Layer 2 of a small transformer language model trained on English Wikipedia (12 layers, counted from 0, width 96).
A neuron adds its activation times its output weights to the MLP's output. To switch it off is to set its activation to zero at one token and run the rest of the model.
A neuron's activation on a vector x is squared ReLU(weights . x), where the dot is the dot product.

Input weights of the MLP neurons that the questions are about. A number n stands for (n - 500) times 0.0013.
n34: 376 681 523 486 432 390 544 534 521 467 567 378 578 441 654 558 376 507 404 643 377 719 364 431 442 525 430 742 506 328 522 293 427 427 510 600 586 477 321 562 503 487 615 652 654 427 391 484 631 594 439 599 524 522 455 458 482 389 598 497 611 469 571 186 432 463 379 584 606 500 525 494 568 627 512 531 649 718 500 439 653 481 377 378 549 642 462 333 415 445 593 669 322 471 592 365
n66: 766 395 539 706 642 461 548 559 224 413 425 633 509 447 340 435 588 606 405 228 487 387 387 145 359 574 418 687 360 385 508 520 589 445 716 492 488 547 511 413 511 455 427 500 409 217 512 496 674 437 338 557 507 695 553 303 479 504 306 449 422 715 691 215 416 442 435 323 366 262 790 607 682 393 542 524 440 419 695 493 545 569 567 621 589 601 530 530 531 500 404 447 651 380 328 527
n75: 520 621 478 311 470 548 512 418 417 457 345 752 305 258 496 594 716 451 622 447 419 606 504 252 729 471 500 465 735 590 462 504 493 626 459 441 296 395 500 124 270 605 554 714 357 462 411 370 390 950 468 416 473 688 733 335 424 581 629 609 492 534 345 491 541 293 758 291 640 500 481 270 238 456 395 419 670 496 585 561 505 512 653 587 436 496 525 540 397 621 692 708 544 428 344 285
n98: 509 532 407 393 500 360 692 419 440 423 731 288 536 361 418 436 531 454 439 335 509 482 207 219 482 365 504 583 904 532 410 446 397 512 462 394 297 627 420 481 441 339 529 487 565 352 596 591 445 531 665 567 445 636 482 417 380 472 337 569 691 584 562 276 507 523 454 304 438 431 614 636 631 587 471 326 614 633 296 198 800 427 381 722 633 555 562 335 621 646 403 445 321 429 368 484
n165: 672 874 542 529 537 772 384 429 620 411 681 496 193 515 392 632 646 505 689 353 274 489 429 500 452 572 396 663 585 674 411 201 441 424 399 416 475 737 500 520 352 398 391 509 688 417 500 581 545 772 543 439 847 697 489 484 835 521 468 445 621 333 724 291 293 417 636 365 449 504 491 665 365 521 492 544 457 679 310 329 651 658 525 638 554 448 624 558 454 320 493 443 568 544 587 430
n167: 289 803 243 464 566 662 643 540 554 350 651 483 704 622 519 351 361 720 346 508 458 456 287 539 690 464 196 642 504 670 496 187 220 428 579 571 432 674 445 564 629 394 504 465 487 407 452 333 451 677 496 377 500 585 492 664 495 483 504 487 593 343 755 259 500 366 326 468 730 547 682 624 512 676 470 460 676 626 645 511 433 508 738 511 642 411 593 257 655 566 425 650 507 541 508 291
n168: 471 492 445 471 729 303 342 436 451 321 446 572 490 328 674 625 397 587 357 532 416 537 595 436 795 516 366 517 434 479 725 504 674 411 531 615 559 295 822 426 603 274 455 487 369 369 216 516 714 520 610 562 496 698 735 397 634 471 443 968 484 522 895 428 251 484 418 476 462 377 560 592 512 427 648 465 677 427 625 605 290 476 470 546 693 569 516 536 601 663 453 385 479 585 599 380
n175: 414 794 643 587 417 441 373 719 288 262 557 187 460 275 602 378 550 677 362 694 388 399 400 140 520 289 433 605 525 425 448 505 580 455 612 673 750 594 747 484 211 612 496 584 467 323 610 396 678 453 780 292 520 778 504 444 422 566 385 504 786 442 436 604 546 462 602 314 666 375 804 570 661 550 552 365 337 613 618 492 618 441 662 545 385 423 700 555 872 520 508 300 575 437 480 522
n202: 437 486 573 610 455 528 635 565 495 60 589 555 541 136 437 914 435 354 586 344 223 717 599 430 573 596 399 612 584 626 540 505 147 638 524 336 394 449 517 382 769 553 615 732 627 359 576 469 379 618 458 402 459 623 546 281 625 264 460 458 729 207 613 631 250 509 432 465 542 500 609 807 316 579 282 375 484 571 373 386 568 440 708 373 505 522 526 458 614 540 629 481 387 476 248 393
n229: 396 463 446 422 410 441 352 680 513 375 469 563 374 347 284 956 402 693 597 645 282 493 403 568 412 418 456 652 416 333 488 243 673 807 604 774 375 479 640 505 238 592 574 771 593 495 188 440 662 547 581 371 396 532 663 601 572 635 468 642 456 324 581 249 590 309 533 457 420 592 446 480 569 521 426 400 302 485 410 610 425 488 395 510 545 460 611 490 467 511 352 591 511 533 769 411
n242: 702 665 174 518 504 586 425 620 388 462 675 547 414 214 500 508 261 610 591 676 528 418 548 609 313 372 608 435 442 612 639 478 538 517 465 438 517 526 599 297 477 521 678 682 707 500 426 598 537 565 535 529 481 547 893 228 846 475 370 500 382 288 743 563 683 540 444 608 820 542 523 317 533 500 371 500 388 431 433 556 723 794 513 496 517 459 359 555 475 337 684 725 461 519 530 315
n245: 690 586 360 477 584 509 544 321 624 364 454 804 591 191 583 762 547 541 551 282 386 389 568 595 655 534 528 717 562 571 404 388 544 654 387 623 319 664 475 458 748 351 411 695 635 530 542 294 359 569 383 122 755 717 525 386 549 442 353 550 422 434 444 308 488 517 682 384 359 446 666 447 350 417 224 38 585 541 593 396 691 487 760 481 777 634 422 483 549 544 423 514 347 758 496 636
n302: 910 581 450 354 349 582 320 415 524 515 786 378 247 415 690 496 724 510 424 402 574 737 361 400 536 347 552 371 384 465 687 542 290 766 627 675 568 841 593 474 382 465 387 396 567 500 263 386 658 710 537 557 577 595 549 623 770 429 560 559 759 442 426 232 375 475 536 445 541 495 442 487 584 669 569 166 619 733 274 440 548 729 627 557 397 504 302 344 572 658 396 782 489 563 646 412
n315: 451 597 644 549 542 383 612 517 568 420 510 681 254 406 503 578 703 688 628 683 583 374 537 513 348 235 421 687 368 500 313 241 565 464 571 737 522 707 483 551 445 392 394 466 737 381 418 730 556 421 507 325 678 596 412 423 524 507 149 493 528 397 673 557 407 500 585 418 544 435 648 546 384 496 513 519 690 379 585 503 443 466 594 512 450 479 545 580 568 532 396 530 540 557 639 465
n322: 548 335 473 490 553 340 691 384 606 320 412 307 543 483 472 640 558 443 468 504 538 712 215 451 670 409 277 547 549 776 407 603 446 685 609 653 223 535 413 545 396 504 672 403 623 432 540 615 702 474 632 279 541 517 577 571 487 466 474 558 474 679 705 455 347 435 267 376 403 280 450 439 564 430 510 508 638 681 492 476 451 572 644 432 770 673 360 471 431 453 474 440 441 375 334 406
n344: 395 651 434 497 609 485 536 413 520 529 659 496 604 563 412 591 486 412 573 409 476 387 631 548 243 594 481 850 259 511 610 435 591 670 485 465 289 485 649 452 384 575 596 539 535 240 295 475 399 356 462 658 480 677 399 514 411 369 440 448 592 261 632 363 369 230 490 252 515 441 616 504 450 541 450 307 462 426 522 353 636 521 444 429 544 298 334 429 485 325 547 658 528 600 616 507

Output weights of the MLP neurons that the questions are about. A number n stands for (n - 500) times 0.0012.
n34: 639 553 628 474 564 587 507 603 632 536 388 638 729 529 265 507 425 269 616 556 437 223 483 481 397 454 656 433 447 450 539 629 489 452 324 575 590 586 483 381 521 503 228 535 355 586 286 474 503 595 426 416 535 426 394 543 463 534 328 677 531 386 361 705 661 504 383 407 573 379 547 407 258 460 597 337 411 382 432 482 482 696 433 724 592 449 379 546 449 421 628 511 591 209 482 398
n66: 669 438 458 464 429 552 500 780 491 564 212 703 710 540 767 486 630 500 436 351 423 469 573 682 607 713 383 752 611 437 578 382 447 345 470 761 518 310 439 598 389 550 530 454 276 604 348 508 485 779 686 546 418 432 590 339 402 269 418 512 514 670 533 553 443 480 404 373 627 459 497 436 703 361 589 566 458 660 648 617 376 699 282 496 403 264 362 554 383 568 476 543 496 371 318 402
n75: 318 534 479 344 374 580 463 161 476 513 443 621 583 653 364 512 569 279 615 432 654 461 483 653 629 180 757 381 756 345 752 598 316 637 282 367 484 571 496 568 571 434 345 374 315 749 481 725 554 440 266 602 384 377 616 359 252 404 650 517 710 691 351 611 383 651 403 418 314 369 630 449 461 518 567 669 554 426 464 213 407 411 419 643 449 791 559 428 429 616 485 636 531 242 517 656
n98: 474 356 711 547 725 559 345 341 706 452 500 381 528 496 319 583 583 302 452 620 592 276 404 550 371 508 640 452 415 522 414 597 231 621 230 321 438 584 504 456 577 397 425 779 596 563 525 617 565 584 294 336 672 561 232 397 289 356 469 814 573 426 401 500 646 405 382 581 616 597 444 493 448 516 654 537 523 287 428 555 331 563 363 539 332 576 688 271 431 489 463 469 617 348 411 398
n165: 630 699 429 532 496 642 373 606 667 686 426 505 504 548 516 555 397 464 870 612 672 334 608 802 639 433 323 613 520 472 395 562 686 685 459 364 607 802 603 362 570 669 383 368 509 613 573 708 306 449 546 655 339 434 578 496 467 500 513 534 560 312 500 632 554 572 572 262 750 326 425 569 530 660 372 544 141 443 351 601 182 400 552 581 302 430 300 543 539 693 562 315 784 566 542 461
n167: 459 640 559 385 280 508 742 527 683 570 395 740 681 291 521 177 556 605 482 803 633 355 454 477 699 619 582 566 456 256 373 426 500 351 492 281 736 446 338 607 446 311 496 547 592 732 514 673 234 611 424 578 521 660 644 548 307 728 521 282 322 536 460 288 586 324 564 465 576 565 462 380 617 557 438 660 649 476 449 428 325 805 758 401 538 631 387 468 711 475 600 521 548 682 500 504
n168: 416 741 512 547 475 581 609 513 793 717 278 572 382 351 657 396 614 397 590 571 559 349 525 382 550 488 789 565 275 731 591 550 530 589 400 508 292 366 634 313 610 405 293 397 325 287 604 594 520 543 529 576 417 667 351 539 283 638 521 324 215 425 402 491 485 416 453 368 500 572 418 633 244 436 580 712 463 568 219 621 599 433 595 382 512 384 324 286 367 613 392 488 832 532 338 352
n175: 527 353 527 393 523 439 403 319 399 481 307 341 509 660 677 534 421 377 845 101 426 574 622 618 269 633 648 735 357 614 537 567 538 340 469 446 522 509 245 491 518 525 461 450 467 511 321 647 482 658 464 500 468 440 553 496 602 179 514 546 280 448 625 681 508 126 478 442 391 491 459 563 561 655 365 414 634 166 381 422 986 548 435 412 431 340 144 585 140 700 520 331 177 487 587 620
n202: 704 376 523 547 346 439 589 481 470 415 793 875 710 655 318 440 263 272 614 495 352 454 568 487 626 550 583 372 487 280 417 614 644 540 443 446 318 738 365 728 428 994 333 407 481 489 674 441 635 586 422 356 334 608 380 626 415 491 472 255 725 757 625 557 441 723 618 396 296 606 607 508 702 651 225 634 460 412 453 528 315 622 400 440 394 505 473 324 362 326 528 473 876 518 514 333
n229: 581 382 508 571 590 661 325 513 523 625 556 757 633 379 394 145 355 386 443 585 572 381 645 519 388 748 480 608 404 504 601 639 443 385 524 590 718 595 228 559 372 653 585 469 522 608 582 667 591 752 538 482 576 581 492 528 402 541 175 462 508 700 456 303 427 611 680 561 642 605 413 696 530 491 527 456 767 520 633 559 192 691 480 590 496 413 562 642 596 139 555 290 701 533 462 799
n242: 400 504 473 452 387 560 515 496 439 496 418 400 654 488 527 452 480 594 323 551 764 323 543 526 518 373 524 491 504 584 325 588 417 546 580 826 815 180 492 485 680 612 462 708 389 616 725 560 679 426 468 685 596 490 469 440 550 516 608 380 489 281 526 517 496 617 723 399 598 595 393 504 337 488 375 594 764 534 670 468 426 481 421 585 365 603 488 984 315 527 417 460 289 570 560 340
n245: 591 792 460 550 892 400 517 631 545 518 389 549 701 251 721 363 518 577 537 682 508 410 747 418 533 612 635 360 334 556 487 376 580 317 448 373 327 465 557 542 522 651 148 607 421 437 622 457 456 391 366 849 96 512 422 555 496 452 496 527 344 312 149 486 430 595 292 251 496 509 556 496 569 583 566 691 614 638 500 451 324 441 547 750 159 662 310 529 291 531 512 307 561 583 406 345
n302: 590 602 583 475 396 555 272 532 848 486 235 239 369 459 534 405 711 644 665 618 593 706 574 402 679 544 249 510 513 364 695 186 444 677 594 587 534 456 500 492 587 775 381 639 541 526 389 433 552 363 695 591 384 407 478 291 319 552 295 558 227 487 458 750 427 572 273 669 324 530 289 468 719 427 402 228 422 474 463 295 473 614 719 635 713 216 347 537 555 612 531 425 472 201 434 479
n315: 261 446 428 496 449 418 575 432 611 520 302 466 421 425 836 300 559 254 388 636 584 547 629 660 440 677 574 427 548 474 299 734 621 500 556 590 336 390 421 746 470 500 518 504 381 464 253 492 511 543 319 412 539 500 474 653 339 643 570 426 490 438 289 713 507 629 471 416 248 626 600 518 524 619 575 496 670 537 353 770 572 383 526 520 543 412 313 579 316 538 198 438 544 617 577 594
n322: 277 300 434 386 472 472 485 643 587 456 548 577 424 283 568 453 456 538 451 638 582 472 566 504 525 363 561 215 619 110 300 684 619 343 466 511 670 512 661 739 284 661 613 482 532 591 692 567 542 647 696 415 657 490 462 426 705 339 465 504 542 660 348 753 443 405 455 721 453 387 447 536 504 709 229 367 358 515 606 418 455 403 455 373 366 642 407 467 585 355 616 531 321 489 512 342
n344: 545 511 475 597 319 370 420 455 401 584 735 492 558 573 618 513 681 681 799 489 608 514 641 487 484 471 796 336 306 456 454 474 549 441 287 528 591 377 525 564 549 669 531 566 323 646 547 485 497 540 340 612 346 647 420 631 434 601 643 414 366 667 679 716 579 500 578 373 670 390 490 500 438 364 592 470 357 603 397 708 515 551 317 609 618 423 295 457 278 434 512 397 608 343 543 443

Each question names a token from some text and the token that comes next. It shows the vector x that enters the MLP there. A number n stands for (n - 500) times 0.011.

Then comes g, the gradient of the next token's log-probability with respect to the MLP's output, scaled to length 1. A neuron's effect is roughly proportional to its activation times (output weights . g). A number n stands for (n - 500) times 0.00089.

" l", then "ess"
x: 532 550 619 379 356 496 562 447 701 669 412 366 526 494 452 459 486 279 566 558 561 402 520 556 578 435 559 495 380 418 576 598 376 515 502 448 645 395 412 630 537 485 428 582 349 636 382 618 552 568 548 576 496 481 375 430 433 588 578 482 543 572 395 460 524 425 441 617 497 696 521 482 564 390 624 513 650 499 523 481 627 554 389 585 385 444 330 462 375 487 584 614 320 463 572 478
g: 366 536 610 641 456 482 595 364 415 446 527 661 701 696 559 486 502 364 637 554 649 355 706 511 530 427 505 571 551 540 643 715 590 509 493 632 629 424 473 568 407 459 411 658 562 381 512 676 514 466 494 656 521 659 504 760 326 506 466 176 201 335 456 447 606 498 471 624 488 547 451 340 470 281 338 433 576 556 449 670 300 391 440 397 641 494 448 434 493 504 453 376 495 477 673 610
Which neuron, switched off, raises the next token's probability most? n302

"er", then " to"
x: 439 370 363 510 498 601 374 387 663 459 440 523 579 523 606 505 491 352 506 550 489 415 660 616 503 541 608 464 492 511 507 639 565 400 452 454 455 490 546 435 547 529 439 661 471 548 485 519 578 518 712 517 378 363 605 479 489 481 586 477 412 568 423 624 595 636 509 562 563 729 409 494 671 351 451 436 637 370 483 755 303 444 487 346 446 466 433 536 451 502 478 490 523 617 499 597
g: 654 425 846 393 647 369 530 465 507 552 507 644 366 589 323 805 432 639 668 426 374 612 509 610 564 534 484 480 695 612 538 534 523 426 286 527 559 567 496 299 489 433 521 431 319 364 408 552 565 511 429 507 394 419 564 419 278 440 485 576 428 445 459 421 341 583 325 365 365 519 544 457 658 449 424 761 725 439 400 645 438 417 658 595 596 408 391 517 389 583 543 733 489 477 449 464
Which neuron, switched off, raises the next token's probability most? n242

" l", then "av"
x: 526 556 605 371 351 495 568 439 687 679 422 400 534 503 424 474 498 312 569 558 565 418 547 644 575 485 571 498 401 449 570 608 372 478 479 420 668 383 445 630 534 456 451 595 366 652 392 670 573 577 551 575 481 450 380 418 460 616 574 515 528 548 406 490 558 452 454 607 524 711 499 473 529 385 630 534 643 497 504 489 642 584 403 560 429 458 351 476 361 482 580 638 346 454 574 452
g: 555 329 427 499 498 445 467 578 481 710 478 377 483 546 545 465 600 467 397 586 293 623 274 413 749 402 517 213 447 662 637 257 261 453 578 327 408 545 435 339 385 637 545 523 474 492 345 445 502 540 753 495 275 575 377 351 400 617 556 387 392 491 521 652 391 496 562 510 403 371 297 593 402 554 608 594 477 575 363 359 408 469 479 424 277 541 471 565 651 465 506 449 474 470 329 603
Which neuron, switched off, raises the next token's probability most? n34

" al", then "m"
x: 476 444 697 426 381 472 412 343 489 694 395 504 552 331 445 435 492 348 586 416 613 355 503 664 676 529 551 335 307 459 489 589 439 489 456 414 712 477 542 654 470 558 423 431 434 708 492 498 495 562 623 614 547 459 533 468 440 477 558 455 456 589 465 590 471 465 438 538 443 531 526 484 583 530 583 494 661 477 542 517 612 657 648 313 450 448 391 518 455 463 541 472 423 568 581 473
g: 588 548 552 575 701 734 360 520 534 580 538 440 443 550 602 375 426 361 288 601 666 535 408 584 466 534 407 563 515 425 582 417 591 722 647 365 633 632 235 410 673 649 531 377 444 478 454 281 418 338 433 519 516 537 481 327 528 323 481 514 420 478 564 492 514 583 586 377 695 679 415 374 636 373 281 569 402 496 484 661 526 665 725 456 537 376 365 577 369 652 418 417 517 739 477 514
Switching off which neuron hurts the next token most? n302

"ent", then "s"
x: 511 497 403 499 280 620 564 510 509 622 562 656 619 502 572 556 722 431 517 331 469 300 538 733 535 502 580 492 400 569 468 633 499 350 298 413 500 530 520 562 574 560 445 509 594 552 416 606 451 487 330 496 540 547 540 640 506 652 478 466 354 483 494 540 523 694 547 427 493 572 480 412 576 445 354 469 544 585 388 524 351 440 516 529 469 667 638 470 445 577 559 539 491 430 483 480
g: 466 432 498 518 536 584 503 394 451 674 740 339 476 636 442 641 356 371 488 264 532 570 374 380 129 467 482 542 430 389 501 619 348 288 323 481 565 355 219 333 395 455 615 561 526 446 508 270 500 470 568 569 424 527 653 527 528 553 473 368 486 419 593 520 482 585 521 586 363 519 365 328 430 539 500 654 609 575 454 380 418 683 360 534 563 584 493 218 415 666 587 577 564 372 589 565
Which neuron, switched off, raises the next token's probability most? n245

"+", then "2"
x: 468 322 502 612 492 530 549 596 613 649 536 517 738 504 436 511 558 391 523 454 522 444 558 591 341 488 456 503 623 594 493 509 425 523 462 551 394 582 453 720 423 589 365 365 432 499 671 508 510 344 535 569 500 405 508 617 327 667 486 339 377 526 597 538 463 600 508 520 431 489 538 481 581 451 577 543 505 474 479 510 361 425 486 456 470 368 469 752 245 490 532 484 534 444 399 506
g: 241 276 472 457 547 581 585 670 434 454 507 623 581 283 488 724 584 436 655 414 436 696 621 392 462 459 456 528 515 588 554 552 536 506 399 469 332 477 314 438 476 714 435 432 554 525 513 454 493 541 552 604 531 592 638 429 572 518 537 607 569 505 641 784 448 575 431 550 364 478 393 375 630 432 348 380 386 698 506 474 356 316 590 344 523 749 555 476 461 690 334 358 807 514 455 358
Switching off which neuron hurts the next token most? n322

" res", then "ign"
x: 387 616 602 539 445 593 611 592 679 583 390 532 629 469 590 362 368 497 451 591 542 438 314 579 516 591 496 390 445 397 511 397 409 379 464 574 656 475 486 537 599 502 480 502 513 621 491 617 374 520 459 426 532 416 433 679 432 568 549 436 348 446 517 419 648 417 415 514 618 725 431 371 495 467 485 498 653 493 436 406 393 502 662 467 659 681 445 506 496 562 391 473 599 579 551 488
g: 459 577 420 310 620 514 445 532 633 638 514 384 433 516 278 259 533 249 494 456 556 466 481 656 762 633 375 202 461 463 554 646 452 533 370 592 599 422 612 614 348 466 705 503 504 654 505 643 600 424 433 607 446 394 485 503 511 597 367 443 567 530 331 538 512 387 603 489 413 475 540 577 567 539 296 419 582 597 604 375 440 395 482 452 409 360 369 712 256 517 604 426 585 741 389 331
Switching off which neuron hurts the next token most? n167

"d", then " had"
x: 298 520 459 450 382 539 471 712 590 520 613 451 646 434 552 531 599 285 501 465 505 455 631 636 418 520 616 413 516 542 601 564 313 447 263 416 357 554 560 645 479 436 627 488 461 436 642 465 487 513 579 512 358 484 527 535 454 571 467 454 356 519 484 564 655 512 448 374 535 576 517 593 440 470 491 562 496 478 382 506 496 328 456 500 363 578 456 429 521 501 280 446 581 536 388 625
g: 756 662 517 624 458 419 563 563 597 535 267 571 837 516 406 564 414 579 520 554 509 574 481 400 485 424 454 587 543 472 429 486 333 622 594 407 629 522 334 322 302 449 468 545 376 685 481 526 462 561 564 335 216 571 431 579 512 454 468 564 544 425 569 368 573 553 585 688 300 585 759 377 636 635 523 559 449 503 391 578 329 450 466 320 562 357 456 663 470 492 473 343 478 773 522 354
Switching off which neuron hurts the next token most? n202

"ep", then "art"
x: 447 461 435 520 378 631 565 556 769 496 632 561 672 609 542 453 553 430 417 452 590 460 466 663 548 469 598 536 604 556 504 509 402 396 672 496 332 485 390 706 535 499 634 483 362 472 546 426 415 512 471 576 444 447 539 642 430 493 580 288 407 481 468 496 644 452 431 585 432 478 562 459 557 536 513 622 683 495 542 392 395 324 474 475 483 449 341 465 367 632 402 472 470 492 524 558
g: 380 434 479 610 514 578 443 302 640 655 611 452 519 627 515 234 663 448 320 598 550 525 445 567 603 592 693 282 282 546 577 482 477 473 666 517 620 684 515 485 717 427 497 508 668 640 453 555 620 286 278 576 511 508 422 376 624 545 446 354 449 530 450 485 629 539 434 309 456 611 416 278 699 563 317 280 586 343 320 453 490 425 516 587 395 528 471 467 503 712 383 562 449 425 442 443
Switching off which neuron hurts the next token most? n167

" w", then "hen"
x: 416 478 540 452 339 569 449 608 783 495 562 434 505 538 522 446 521 344 480 525 526 415 448 788 435 474 538 418 535 482 549 599 327 565 384 571 731 462 422 621 541 560 450 583 558 619 417 542 471 674 449 385 548 475 531 502 430 595 572 454 447 448 489 472 585 518 501 576 439 533 439 509 376 278 643 506 623 543 367 356 588 363 473 495 444 444 465 472 386 409 515 557 450 549 397 391
g: 813 340 618 687 597 190 409 638 574 450 426 560 420 371 330 452 440 717 385 342 574 418 507 324 476 297 409 625 542 497 483 639 530 380 370 683 468 484 424 595 324 395 295 545 443 512 507 494 606 437 506 280 762 543 444 419 467 504 350 475 491 433 554 471 529 544 530 579 626 346 585 653 549 430 525 442 364 503 399 344 596 418 437 584 433 553 546 463 573 306 478 389 359 652 462 310
Switching off which neuron hurts the next token most? n34

"ly", then " and"
x: 552 442 436 485 560 475 416 565 600 647 562 481 537 450 553 493 527 395 647 515 581 258 681 736 524 699 646 502 485 472 494 450 522 542 387 450 546 539 544 573 614 509 484 576 448 737 661 481 403 473 493 463 525 441 379 557 418 566 577 391 459 544 490 551 594 447 556 465 414 542 362 447 530 486 318 310 591 428 415 560 568 493 517 529 409 563 537 697 420 599 482 524 525 712 566 566
g: 282 341 490 637 446 520 469 471 454 588 446 664 500 628 544 328 615 415 752 609 350 436 645 514 385 454 735 417 363 651 597 418 520 413 345 640 420 398 548 189 554 551 455 394 535 347 378 386 379 565 468 675 407 546 533 408 215 623 424 429 427 434 617 586 601 554 536 583 325 676 366 613 620 349 607 486 358 445 520 453 575 297 416 490 424 340 392 469 490 509 376 659 539 555 366 451
Switching off which neuron hurts the next token most? n245

"s", then "b"
x: 567 422 509 529 587 492 499 535 690 580 464 501 558 443 600 506 443 380 460 466 577 382 472 388 568 515 513 492 419 555 576 708 603 558 371 516 711 535 491 564 578 441 293 346 264 375 494 456 450 500 795 581 400 547 522 605 425 564 540 517 496 512 530 587 463 508 484 436 405 568 442 614 627 526 585 567 544 471 413 568 410 294 648 434 575 492 439 599 489 538 354 489 580 636 541 510
g: 436 557 418 447 401 462 486 444 600 669 390 585 465 435 578 692 378 464 490 370 358 583 640 457 557 489 463 547 297 635 379 506 524 380 807 423 608 470 520 590 396 462 340 444 427 349 639 467 469 609 421 483 478 404 422 488 553 225 465 540 514 616 484 531 479 349 492 275 723 373 503 440 536 550 791 442 529 575 555 568 624 830 577 321 404 480 374 344 457 552 467 690 483 708 729 425
Switching off which neuron hurts the next token most? n168

" ", then "+"
x: 444 514 553 434 580 356 648 576 830 686 575 404 671 565 424 353 467 250 542 592 632 442 548 690 426 519 444 445 367 467 477 501 473 640 366 511 511 524 356 615 438 487 567 426 367 501 430 549 496 422 509 675 425 576 554 652 386 502 507 425 466 489 575 591 532 533 471 647 470 574 644 464 528 430 489 580 487 503 528 535 468 428 467 457 483 529 441 377 403 595 497 520 585 515 539 530
g: 517 688 316 652 608 555 484 224 497 535 487 600 575 546 609 487 480 609 335 469 646 471 506 452 590 442 615 393 496 512 458 699 528 343 438 393 660 694 486 628 552 664 572 460 305 465 429 453 495 551 238 671 637 429 427 478 565 332 578 779 404 632 476 514 485 529 628 524 673 528 362 387 483 599 839 593 604 574 560 580 576 737 573 662 530 501 560 261 495 440 494 580 396 412 512 551
Switching off which neuron hurts the next token most? n344

"b", then "on"
x: 372 380 572 457 470 429 529 508 547 651 495 353 650 549 607 641 565 319 557 351 512 472 418 528 461 375 612 390 530 546 496 535 380 502 449 464 571 485 447 543 404 438 415 406 350 602 759 446 465 509 562 555 441 465 335 663 411 455 598 530 548 638 472 621 479 683 510 490 474 581 522 527 629 577 540 581 670 586 431 428 432 473 447 489 439 623 560 402 338 388 436 515 596 378 619 438
g: 686 447 615 560 556 672 400 598 468 434 683 365 548 432 484 351 572 572 567 376 443 544 564 471 617 616 778 557 463 351 368 449 517 532 417 328 502 656 702 628 785 605 534 436 587 576 642 670 391 411 404 449 377 536 524 401 353 536 508 632 218 383 212 605 597 619 459 436 357 380 546 525 653 406 570 542 468 389 454 711 282 428 735 398 427 465 440 489 511 440 425 425 457 517 477 505
Switching off which neuron hurts the next token most? n98

"y.", then " In"
x: 450 547 525 460 429 478 456 594 644 477 509 610 613 444 428 550 428 462 638 397 534 350 437 717 546 629 476 447 339 445 454 319 436 553 419 528 609 432 526 502 599 572 585 559 570 666 637 445 445 435 454 558 540 402 430 479 302 558 565 438 463 416 459 546 485 512 526 482 471 653 437 501 626 399 541 596 401 354 497 559 430 298 583 547 501 329 403 682 436 341 475 416 662 383 551 572
g: 378 329 569 555 466 188 442 682 398 469 462 479 349 459 322 674 352 618 617 331 326 627 392 633 515 805 604 479 592 484 500 484 426 465 322 563 424 518 390 355 454 414 459 425 543 466 760 419 560 470 271 493 446 328 602 577 689 386 676 501 555 476 617 457 508 363 658 596 525 751 501 489 511 442 386 559 369 524 365 586 419 325 443 599 553 495 608 435 564 507 468 525 437 404 678 329
Which neuron, switched off, raises the next token's probability most? n229

"end", then "er"
x: 442 543 664 471 548 553 511 512 479 404 596 517 618 529 541 553 646 271 454 444 463 432 477 365 621 412 502 410 441 346 569 561 517 473 390 428 508 402 529 608 463 563 387 298 457 529 463 400 553 540 467 654 392 665 490 599 323 578 663 486 486 614 385 509 485 371 548 410 477 579 453 378 483 445 526 655 519 408 413 474 444 279 527 634 302 505 549 463 472 571 420 339 549 428 586 457
g: 414 623 439 480 500 350 532 518 339 427 401 470 437 453 438 567 763 472 329 643 294 639 420 430 463 292 467 527 268 622 577 390 394 402 471 633 291 429 518 489 558 344 677 554 587 285 636 515 576 486 501 603 471 615 649 423 715 507 395 554 489 472 404 459 501 249 545 257 425 320 513 573 250 377 686 529 352 525 639 252 464 630 532 634 408 527 464 363 520 441 519 558 411 529 495 406
Which neuron, switched off, raises the next token's probability most? n75

"it", then " for"
x: 435 330 443 512 549 521 517 462 532 528 489 335 644 448 505 509 455 477 555 473 594 546 392 452 595 426 598 380 652 466 451 643 493 440 508 406 515 476 464 639 516 609 221 391 454 512 558 642 457 541 586 592 318 422 587 581 384 434 423 512 555 612 428 498 460 589 352 540 339 479 322 500 496 501 486 609 531 458 436 408 300 446 470 465 362 404 498 362 518 683 313 444 438 371 509 526
g: 468 493 550 193 737 450 549 570 358 417 555 473 416 517 487 437 523 435 533 418 415 390 372 502 714 612 643 600 619 518 600 657 540 340 565 555 314 634 200 452 791 409 671 665 545 446 498 434 521 498 281 596 641 415 410 469 660 607 553 463 681 372 575 537 537 526 520 197 724 364 490 433 641 508 463 459 555 449 516 499 483 409 503 729 486 506 664 505 380 520 536 544 571 447 405 647
Switching off which neuron hurts the next token most? n98

"ill", then "a"
x: 484 550 455 565 347 598 484 367 567 514 556 651 310 497 368 394 596 351 557 465 499 525 515 486 704 597 653 353 574 487 514 613 525 370 459 270 426 367 500 455 551 660 516 488 427 709 535 466 332 595 414 631 412 361 513 479 413 556 502 499 359 586 470 574 572 477 458 339 359 602 387 529 441 516 458 559 503 466 451 569 396 435 453 486 466 447 448 510 402 583 403 449 537 382 420 423
g: 527 507 725 364 436 518 407 500 477 427 433 233 628 241 406 461 381 544 472 521 331 511 672 440 573 411 480 434 358 380 434 568 561 589 380 595 631 545 501 517 487 562 492 460 593 727 564 747 501 368 446 638 306 527 295 384 427 501 485 416 572 457 411 482 465 537 549 450 375 441 369 374 430 378 611 356 336 545 776 332 471 480 633 506 321 471 449 655 489 431 536 351 708 503 847 486
Switching off which neuron hurts the next token most? n75

",", then " Te"
x: 539 434 358 629 537 435 524 628 639 717 550 507 636 504 449 478 414 332 544 597 526 280 547 566 453 601 520 452 483 540 497 609 329 423 496 517 588 551 364 425 590 507 443 592 396 561 569 468 520 585 569 463 512 392 456 450 384 668 517 239 545 365 618 570 464 626 531 534 506 514 380 555 571 404 420 677 430 375 519 543 562 488 416 495 448 490 460 706 327 550 472 477 571 419 515 465
g: 359 384 239 417 299 423 464 531 311 490 484 436 474 358 393 310 565 514 559 381 447 545 523 698 650 707 436 354 751 555 614 643 495 302 419 392 373 343 563 752 463 430 523 308 369 660 500 430 325 555 531 331 370 202 570 561 581 632 682 460 598 536 286 507 465 415 527 550 579 558 443 396 384 445 580 382 430 480 586 488 482 616 297 453 447 596 582 458 534 512 429 475 571 392 455 532
Which neuron, switched off, raises the next token's probability most? n242